Layer 5 of a small transformer language model trained on English Wikipedia (8 layers, counted from 0, width 128). Numbers have three digits each and are written without spaces.
A neuron adds its activation times its output weights to the MLP's output. To switch it off is to set its activation to zero at one token and run the rest of the model.
A neuron's activation on a vector x is SiLU(gate . x) times (in . x), where the dot is the dot product.

Input weights of the MLP neurons that the questions are about. A number n stands for (n - 500) times 0.00052.
n67 gate: 504511717535604709541238416195485585493434561424340385348481422463590385736442477546370530411554537496355544485270570342583738176570612559589531416482534526531355593346382569425478452350607496566588712374758396575539431423674333289376436492553268578326515515373577374578612440462199220415332500489329548474566616655405517347609570348478525438422714448451564325412294369477345600486481
n101 gate: 574716553582529339734359474617543567674570500531615458284580418656268434486500584402414335597493549546461349456294370478601439457252263370558584364252464113577545452363467292536528594527698416475476370370641394455719609672405652536507482587630507699624438594529283550408524507493486333507537560510583326528469480694311538670647478344448387481426599561511518584362391632566345432699493
n106 gate: 618335458601338547599417441397436730436411522455535394463340404284511526736705456329672435572518440425411482456483443399529359421581654549558518444690395565522581467345620485500293535418591507447389529515467356809483453456250500352694554737496679417564423551561581589636583439587723296426573352589604575486710484321449313567629668355528521741664512389629453465500485297563221589414467
n116 gate: 575429428324624569700553500741420554500424564444290453565351347580559594525365541437623640352715471613599604345458374261541518520468357561486537333670537419481592697601452305606460496363578561486621411540853503482360571327424576463643474545400452542774609686599432275611294530322349633612448550500653631649428410340507529527181397311711528644462665566460570603623339375513541353293470
n144 gate: 504273468551666754268252525500472655652437331523480308786570484576476504524635344488702617433396544392266310533337556354431459534844253373561496402426397743591420659627484504484231429334723512496306635394410388465531389504474496602775577331745599390342587484536512560558520341602971282456591631639614291428445427461458546530508538430192562467668637440472345461508414256586512527492447
n154 gate: 451540726264459377622557597614260488465819618458384543566488599332338634492623314617359369615614594185472741627569544397676324325326520581553743554683381278520529578578536532476593574519660842601206548410737424318451270520643457352575532492312560571680407444607605602508358695448532438601617352386596405669481514597377490426563438500515237492607263240492568612407464411612652523477544
n185 gate: 518496462599568601528503350660420569535511386439534403496539636507563321421589464496456742598715469517347336540537406683623613709514405507636579493760452346640380543425678554699157589620448486586398415409426487312433440489461514384353388589196355408644568447545469309497554676380430438387422503513371507600524481652625426669171481553377383507496588684305384541603536626451454306400592
n241 gate: 553573469496349480634500318662543708555763646531338492641504480535306711606494638444588388416308504480651508471450304468540536251791301492334342539496645285533568545558601366393633325576538414461807476276935648439375411716522638504401472366621571467638484605444625390406338452616456356633504562667492563673477254690477605352389410287713473627508455607381600492492302806658556470489379
n243 gate: 827442652636554261456375438261815500335521529547555275542500646464723446580530471603570614561325548484613548689586311447455430485480410512388247180535381581533595424520471504358436444380422344504584393623834492422617231258510492566415500521558645628466367355549349335430315410512426530344330636660445391411417530254830733504752567512508398323158426666411369464707500361385356585344364
n67 in: 572657312598558336527776343407500540434486572468656536688371460483604377283423657337448517441428385473660444421558512534345389802448406605456582422639582557531575445530503418547530628567528658411503605593517458551548524366347513699503634684388604486609620449714428842583623449571661601477667533580653540487605448457601518516537479578513571663580302560560561536708381572547486292503351
n101 in: 541465536419579635451527280445626582555274267417590537577547460540540601403508409487583503465449600374337364824476574531410416554476488349491443515381418441440508299560403349408606681521457536400526600583322532589603412440441381798596491607509590458419620466302527720673470466519627385452399567541476433265503284333523535463512527491554571423583524635420463689522585572459528565506419
n106 in: 480357346383490583538512555582335742535477611276379365401629570450440673481508549422708478489572513494570550500546518583330288494500672491603500587694529602507457678375390542459300509509415722629404564500306421576448432474385509445599605851581467437359415506392494538355478462742561394469458375506627573528637546585602337536494458545544592352457459652554342559575558376438461473460735
n116 in: 474467461380540668383644664550350486461548526376465521615333436599378401486550518605462658503544553528646532286545374407608359464416475472449405288521454228426506411409689226518451279425675574514527424479591585623325525507434348680439335343297638594813273624400482688656285666489381314595595402466646436656451568572226664610543581333528476637407578450504262625500489549484558295541402
n144 in: 493576716608558666511558518472320458412526475510303742640489542353514329612442478547425376612529490493362549434480543518425550405392468385463348503531377468624465610563269435337448524551451207483487579500389483544296345664409567514525443283378453507481173493553792349584596257625439655531641448602417196609698348553627678520454378504330503294342552687677554455370576372337450544463561
n154 in: 508108592371542362467536667504507482433627374590359625345534656275321656460518325481339500536412474459441653366418448429789346308595414361546462580482476463668507473602576553589548660593508723452423391252545578421443364366682426402522631329496465586500366402713365644365334462214552643691451248518486515681504408322542418278683398447500385743601406392545560529671705435503481575561538
n185 in: 546689409583569459566469575392538553497362591436506509464545446428602432387378659361500411525412337468291653493313580407506468383590602472430477614604552656536655404509439500506697528329595578268605465567494494524564438474574541593586497529700581747584291322420566664654429474635644447672750378497460658409453486415404548497679463564456491596599304389611690512335617441371558610604474
n241 in: 765324594500480420363323202588401651565393641541496299400578603667619488432459680243559650359599470431313429405485660346342531624560723508580465578552370389626417484684449488584395316603264466447547388445329511437665508252506496434343608480624442552180500586327350268409556326508770401500641459371411424280747399467438415486481497539774640353480773492397554474492590448456430603640706
n243 in: 470600354473132449356517648496511500608552622374440651428761634461402504586494530540406504484426671457355617608434655413515383416230613525572630468594378322396471631237787682261582415313465696468592463378573462709691548507587478343642576397500507249485634555507486781472482580452555383407481628403444706453525507357497529456754483485507486481489535377630222482526437666554211458472493

Output weights of the MLP neurons that the questions are about. A number n stands for (n - 500) times 0.00077.
n67: 651481489485515406544551463440482411445616579380456642334440600408473468378976466452373623425474369368633519435570536406660580402544463370443475564392252534598485485458355497661569551612329464555403386379472601434585477445154535503444547514529866569464467506524414397563604500553290506580494468321320323444500149586540598595549707531532538413464496512506506454628535503672508447574561
n101: 512449373800279304659642558568295395536693454526414458467368657522278541471376600553639466885563506309411548400340608660470443537563494603410506399350551490626529600397640395631522571548443664345536534485565503394684497678519538450467542400237482339497530626473481544425580442535500565524473503497529464612463425518512576459596582430654436506631634503387526500494357787634491437670579
n106: 494440442421326453599471446544181470470532515403495601564533509402612427464165561759497529363477593546497489533445608621575597547492454562486295455554556778645491415550516459556627335444561428577628468407463506459744363430749468486510376459446427433472528565466545538309485355500512551461374445362573371435437482547431522462563309660607441300558331550461659296369369500532603410624492
n116: 357528680500408761472511368432524656419711465370537636593375597412349553520093365548442406190349632491420610674486245507578879534650527459555545468347696623493668368345472464460614346758530650473481487637484640643425540617591597363471513435460462390375406641354547549594523582566530629440464549514632469503461427621506673346513172471500510542522652320487554609560629500387562446519506
n144: 411410419511234578403271390516393641613234485579567425658507378598308564657500452614394410460525695441430325719403609471416161574614285322490394452529742451437428723580603564425528493435652518584605542364403740439382493622565604531676436384701520320312648438268290517500488344496582419307439644555507745468341355520500431570326416459479646356623487482507485560429479477429480433610497
n154: 522522525453592532569457645408434497581722573681628522469224654356324410374228524374558487446530331426602400336483544574601503278365503544639554417244547654572611483592441454523559323446520479569567406447555372507380388396399640582607406691438754596631598372517786574579401640547523669595414533425473497674672292705376803526632217641382500446531584457426599546487520561600670537553525
n185: 575506521444363544465469539486474231346494711415550666490397437338575506522723474600522470766568571578465541553412325390588465353573429399491608297346600454651475594411637581528521376497565532579464591361476263634462367651633266378505503647517418297449541587474419468771421321516578635521239601462559494397479374539476399574427223482500597377386417635509459612438562315556477457535556
n241: 417546447510422375677447389472374631601597627465493371511264490585581573586720660358436391584538361584448306247569493472332513628520551415578383620396531441490518424559585469454411625532396421720427572777729691436553545500579379684545572419936607385430583466354541305503585367503354459566451449721438486462547467603517368459441968604497354500663555336309258361469274367490352500477642
n243: 480608460265479566191458544444464404503427456303467537529507374335312468357828423507540558416493591677725434563708425355546615548470260465534685285410430681735521635447474514377352503352653586522397678578415537515659635663537542517503579409241348406557480487614574510421567637769587398351530421464469478310262413249452599383437390369559283416516344609571507611403549557405542359431583

Each question names a token from some text and the token that comes next. It shows the vector x that enters the MLP there. A number n stands for (n - 500) times 0.012.

Then comes g, the gradient of the next token's log-probability with respect to the MLP's output, scaled to length 1. A neuron's effect is roughly proportional to its activation times (output weights . g). A number n stands for (n - 500) times 0.00072.

"ec", then "t "
x: 371322537400570371554621596675472542462297574506507551488500519481538454530542515612459471454407531429694302535515477493661638504651435517491326554429514514641409425573476439410560538484455462460615539599321543623741419660486548448460513698690427570493536344581364581404404458499418530417581500485599426507395433608564430584538673481439502588444568483487456436769440442411386468483683
g: 395670268349462512414570693582456267540508414634474667501235427463569311667548578441466392524464671499346557339413661549630629513487394565605530497642443430507512404390725410446565491666387535369425503515644489450059554482451268440572463476449599735460500696668420389354462323285395342800451388547361535370575562388586663653307491585635430696320443665414411480422457477690505449356737
Which neuron, switched off, raises the next token's probability most? n116

"s ", then "of "
x: 551402522512525461616510516479412526507528489459501626423581440481417475521275424574452525437482508455562555525437452427670519471428450621568530536414478394508476427488494498507573539433466500434548467457567529488507509519776472523446501480410379441544481450534556490425485520541471547500540412480510523607549554622469584500563114482500563482488453487509525451568543544545494483554487
g: 363180657255395410548496449396408464585373526633360897530493393336543501580556437577457470528466618452368557458344472448552578500304529297596461515463372391729814493653581404264568385707506342266437427413358497657588532624404330224497589636672377397412422495526688533558611711426472505674567506352450653399608492687647541486328612519543456606515481653303325499466462429609644541375702
Switching off which neuron hurts the next token most? n101

"A", then "y"
x: 443411587532479540510381480477567562499454447529537512526473481578545563387453504464566531412563484505515390439495576452500521548515435523435518588438590377457500697523646665607437713481441662434415543734299537580595421588497475478508458551504449570456435476386557597388658658467384476545490424400362541604548619571659366603459301480615661506600528552559579524512486481410488503631499
g: 402587294658497301353549475631663314299458567176580687172620624421508394592485551476622482540473579532655377606500441642331584534514742508508584551466543584400383574540398473366671270487487494556607287606603672556532464565520538423590521583228622560401479220423625545526462576393219527423577504493332410620203620358708538688563481436466598681475483433686375501428272511576578331757531
Switching off which neuron hurts the next token most? n241

"oy", then "ing "
x: 333521613555505539559466610675512493607427498440515505361472562510527437563376462502447477486492522608610549507456298396466610437466521599512545503502543699459435575450496563512572491491279581471666487609412514351480509520320356481390365587517487409688449687615544506419460557587464524487671569328580688531581586554368460626524540509587449507463449692476554395316460615567413428422453
g: 464456634243588584647515672626306408527562200450636613448528337445501747547479237445638632490317663321487525720586480533714486412445486532657679362286402640457543416525460271776379609644519511491376568487497421418523633385414651262610224396320585505589579456465353585453327337566579473439511459630416389457414457639628232511450543456413443467636576647429283447523249536468736554459362
Switching off which neuron hurts the next token most? n241

"g", then "eneral "
x: 519545544539523526447506573400423437532386311539472488450467480543496487457487622452520526413488515506537503466396510524571475566421514610535608614426592720456401235460643733530484488490512498513472413654426435547668427331634278570501574531614584438355355468446503597532483477350498415506478490538626446442468654445523479588733473297594606528498628525384549452551406602369537413594512
g: 327577577553435720423485500538614514408393600553676359344646347409404392740491586583728659545373428751674616371458347508373843588556498436409401658536441489426613497453700406295436361375486609542505424453598731567534304469436369387683604582496440359474504370564283458790537476283653654437670446656472477283456358719538322453552507569493639442746446380356293743597545550577524499443444
Which neuron, switched off, raises the next token's probability most? n144

"==", then "Ch"
x: 467577645456413534492652543493420607433388514481384456446548509511463459532329525499421477571564576507421265612424529379469441590573383391544434573510651493383236492411544454421423525434472479502434712477509427550531403517536325456566491413540557413408575547468499432540627446522612406578448538362553624512497510400522485542527278350532489341423512459600329486581524405519503525683523
g: 478433615637531548371382452594612524618809466444562272620754154496289691539403713386352484495395411660412633537600450322595477361585302526275538538582530583440510636691622491589490722454504463628632419546381544519435546529578579608372329408464334481340472281597653412364662328472422658288438485410443585441356529458462514232559488410352280576487476411670350697374437511808541468640381
Switching off which neuron hurts the next token most? n144

"its ", then "pro"
x: 540552550546433441480444420554511527426540462536486609516556508562575506469379462587498581545512542492495548493456525453649500409492495554519545543460452496430364532514468522505488434352494519526561559509597549554423462552890438395541535489495441410516512477504619370299519545426429471481378416477431547469516696648481547445506268475480570418399480475495398488498525533562458463529436
g: 819389656461621687620734566565525612457559460441272445305482586408686550406431513459603349538609365642194354334565411481256674429646370565552400590532574585502487375325386607341407420461294491465569311441349395476566551396470620335346465357577397275449355717738465425703564592386683483411406503573565429629462494582256468478543418586765393344607504392453403499636469641433440792440386
Switching off which neuron hurts the next token most? n67

"s", then "li"
x: 440412454607460584419673615430524535508396396595486389550520591540361476464674525584516418472459556541491504422629456556518448421505562465690567419505433486287547478472555435466522510549419373666404549715549401655662632665445584476548454620588447457566517445335655575548530554455492684422527525571541447470583695392391449562565495473399485324463510485356427506536480449582434448526508
g: 367606684383431465649617748582629393500383517575620597465449621399365413483573628607629346485577635404494486436386521401764576528466611394368712300354425424659385609413373718408548743647589607583415248681445534612625361721542530612562327485733462654544809606448359253373645615600394359517498299570426656643701489567440480210479481401506628503375507630331546573626528694478462467556431
Which neuron, switched off, raises the next token's probability most? n106

"m", then "u"
x: 491511530616667585572569479449545424431314540524352463341557453564500440443494530511499493550587483498593405547524483592500440508511479534645414463515482554515585538462400655434521536473536512486465403800506436440499441538525272551494620588500449588513516655468429611385502455499497378517441506544454348497440644486558611649461537534468701441544479420555530404660505640315426529578318
g: 546477577302528229531614721551530462504560378522582471563378487296588317461515516566344471504476491607775452606609588619477373446472601648491307517398364619707564363657408382520616689501617571365488357567376523644457657603397501505206513528601539394450758502246836597553468548672572548543545589465138390418620634493755389469509451464654559426486512775414663233506629434620546724565398
Which two neurons, each switched off alone, lower its probability most, in order? n154, n67

"ir", then ". "
x: 376685573421659353528456557561725476627624708536567576590559483502358550498428674397477515571412498359536561497322530404598405605421495579482396414699665478533434412470434632540437486392515581326511541643678641515592604524497424416528446407526469553473635580527361677503497510368472546383534505468552503459541601593559368524483594478593507498503496532540566398425531632390567479498527
g: 590523701575710426625486536203386368388272434658452613491219383525542504435522705517398487388418509589387350481270385308465657675399566455458358598590434792510693429541522605623588606677907545444466307518371426685628511616364391382693452728327495670469440458387347517412596259532437661432585647544623549471586513620479517458595354573453643570580506468608453709451302555459671413401496
Which two neurons, each switched off alone, lower its probability most, in order? n101, n106

"duc", then "tiv"
x: 411491485340546330535423655656251575505565330496517403449615505467352482402273374621440598461411518554562404492563454523515588461453420594437523608621514602516294446649593467456472477553399472492441479632479562401686572496531472560407385687527440455553438412489349431415500520466488590563571562558542380417510409702497485541413623520466528503439601395493443515479408624442470369456579
g: 439564895351536570373547661442409686300416575680519516533428334471414474423441440486535408514601300437431472649411357335685598384517410578455481352407502394605348774619117310413519670258460512538568400613350336487582450705486575521660366395509516481472595446671426575307559372314529595443357457351629466694675466444485475389526445311506687566454589233439506518578437347241424705568659
Which neuron, switched off, raises the next token's probability most? n185

"p", then "i"
x: 356582590604480405372394628504588505422533513587514502329462600450661452381592563467503493506576475527502420542568461477604587668502610494539487488581593545453546480519465514393446666506469551393558496788496468499603584446623442472515550496545342445399561508548561500484444511580601434481349515503552526511570619456407610571613423567430503433493609389561375521501479661340421474460415
g: 634580594428404393720527563679521601489564405372531759737411302445376573246474673447627625363421303471566329419570278659569495525469568433483570493615520485581162436852441416585405790454442388384443590537494373610530626541523455406549502475564560634715692363775588700369670617530393585301491371336491571647386532327532599617455519385400436534491433434385461435596558642299742580581651
Which two neurons, each switched off alone, lower its probability most, in order? n243, n154

"\n\n", then "=="
x: 517516501488457685482583626503403503539530527573477497421514495433369447420263540485479482425530612499462384520513475371630528509498437380582529531579535548511452486505529469472472486593490521574469548562442477548471388520595401502540512525527579377387507535501418423496505450436529403515457614383496523535426471405505606571481116553479522439449570518470450620630554420454577557560636
g: 735311321536212493463493430343373516479487623605494236670519619436500458555560375531577378470501475472702563379586350491562472293361437240472515578474424242613620678512583602403462547532706644342355408483557464414532292601390464390458555576385629425287432548602466376878581697552617262398315485491462545804451397098420428524610381569523707604480691553559511527502595561518512386465555
Which neuron, switched off, raises the next token's probability most? n185

"0 ", then "°"
x: 483449459631484369519424462485581404448521755558429486600399581477624522550333442531459532410592417526648292539512481516503454427502470567446450462474536532487515457447512538451530570418483448556578403515604497447543607453671355501502569634370435343502579439514567502460578413375451559537479544563618588541482607616505481462517165534580518518404372509582499519664544500528565513498491
g: 326266357454403239504658284651290478737368370621481374453497654311721348390575449608397544465618354570350541539487644489226373364308618561598565513556505617725478516396399547575513772582529577603354486513165466346346495623436388414556572457414589475443652391651643440447609509547510668310489378296592363464524475526495237726531601451676572421672400480546469553388557637334571300390500
Switching off which neuron hurts the next token most? n116

"i", then "B"
x: 582437570395432462383510431478546392557590589430409433566659415580500517491553605427415671547629482477339496488538649534524432507506547457478536651528587706610474344412378591649486239613403433509586536686354452412555554516518489495593418661697530360318565586468582455379500528458563437468513533510575610578439610405447468394616355559615510616690614473546315478468449525451563503498470
g: 671314567464617615416617624545370573441431194436411658413306750627590651480436488459337632456614431390521390529622653321286496666564404531341721533321685428459440730481637653713584286541403338348445494656486559647568573446535422566545375596506425573394564412629424446443534729464502604415471617286642490611532583626605516372332362463426600561614441253569447355827642323252404459364610
Switching off which neuron hurts the next token most? n116

"h", then "-"
x: 567466425467631467512535563505442445524406522606522674622503555528446509424762551510453493516479452458523463521672471462507517518517528480637541605470646458475515368636586411487452529552619402433506486787646447508649466530362591531484419574533587445625589586461555481562547520458527563506631469649611493604561648438468492480511473489464579646509504464538398481392620567496454471596479
g: 602505589490432680330514393700565539521729542271627326426496526614356615490531540438536473514264673633545462232505574489602316262408432362781189532468336329511464500326686641607474454551241247281426522482502295630624425539467583522524402573435400355621518566627581376386682607554477343528524371469581577655447508616416293424598634412269312562504423336509463665563629494473473493290755
Switching off which neuron hurts the next token most? n106

"ail", then "ani"
x: 602520322627616556608573403524418343567421295413416463553502476622481556531564625443501493573420625630571528548462470453638279550428545548564611547459586566447431457579527680556642637395511314591465508599485367520531530372460451409448279449454393621583581528482496506485581664557668557597371431454394509536573667531466512451480615405505473409489556531580620603458727490431537373502409
g: 568699527493639486572514771481525620494540732717635744570386672524366308418530390291489519536496566571677615321766564491456484554504154461350504774566492627622558268427304442502566545502498658504427454604645450538543352805372689778593416442446535342383502613718579359695394521700394580257453297452564501540545600616582597560437531261433480469512390400548454627600458592441460456651429
Switching off which neuron hurts the next token most? n243

"ity ", then "led "
x: 602493448378431472631525579488443486463496475535490478456533503495498503489361522553424468436452557526531524538484417506474503495539533489516449488467589413479518483567562537508537488553444525416600505382639493508529452561706431485365544540429381435576471469543548475350494491476425514497413503525565598591504479613480563361494075479515510489475458420586500542686449536517554456531527
g: 427694571641341482587433288366537635502567570375452532424458478566512426541454684501566492533166559339870576318592462445542507307420392626391730411531456505521522572548679577478596423383563683622625620435552596560448600522445470781535405679807331593578359369578549771655304422332642441553603668423493379370715397764374582362452458596436490475440634382282483703533473735493493525573338
Switching off which neuron hurts the next token most? n154

"h", then "ard"
x: 594591489546748400461481584561429416552401604511538657624503396578622495440658635558424429619567414518457494650539532413549471591410624604635550637538625447407453445650499492506494396563545473424498538649464417514697484447457545560428419604573484473229516472459433501508448492481452462593691579582538334366564637422495524583596481469478541539484542425438522513535634707390541550612481
g: 493549424343489558614366565534636632430552208086614492370559402534680182475458445598273568520184320391600554498540323558397542532549428630506464350588386611428271352567717486452479386528503660534666402554482441471621507548371619282415436457477549498512261626613477487570281584476575594529495582672713527580314575390625430341382488358473496935410436553374366425392566518447555315440468
Which neuron, switched off, raises the next token's probability most? n154

"v", then "in"
x: 529477468579589392465454561423319477399455451599319380486439644554546424342451479558519583377617520654510622638660498448395697540489713566587393533534602542321319404515600587564600537464405614628453547632387578412623352549491513475504443354476510589528554539536340512446472386619364431493606554544404540577449549689437445528379472570356499533640505400529430523489380487493391549556629
g: 489562374595648584266519674428594189549520502329535673382468553442653533379449193347387402450551619571512212496429524393269297593425378457535670701575507707455392657664471579636576392517436609416441395428500364415520565419600523312513376433863587421235392363433494748351465524667485223314522461424723515476402617334377577629586427645577464393542464418551447416510713616487505497667450
Which neuron, switched off, raises the next token's probability most? n101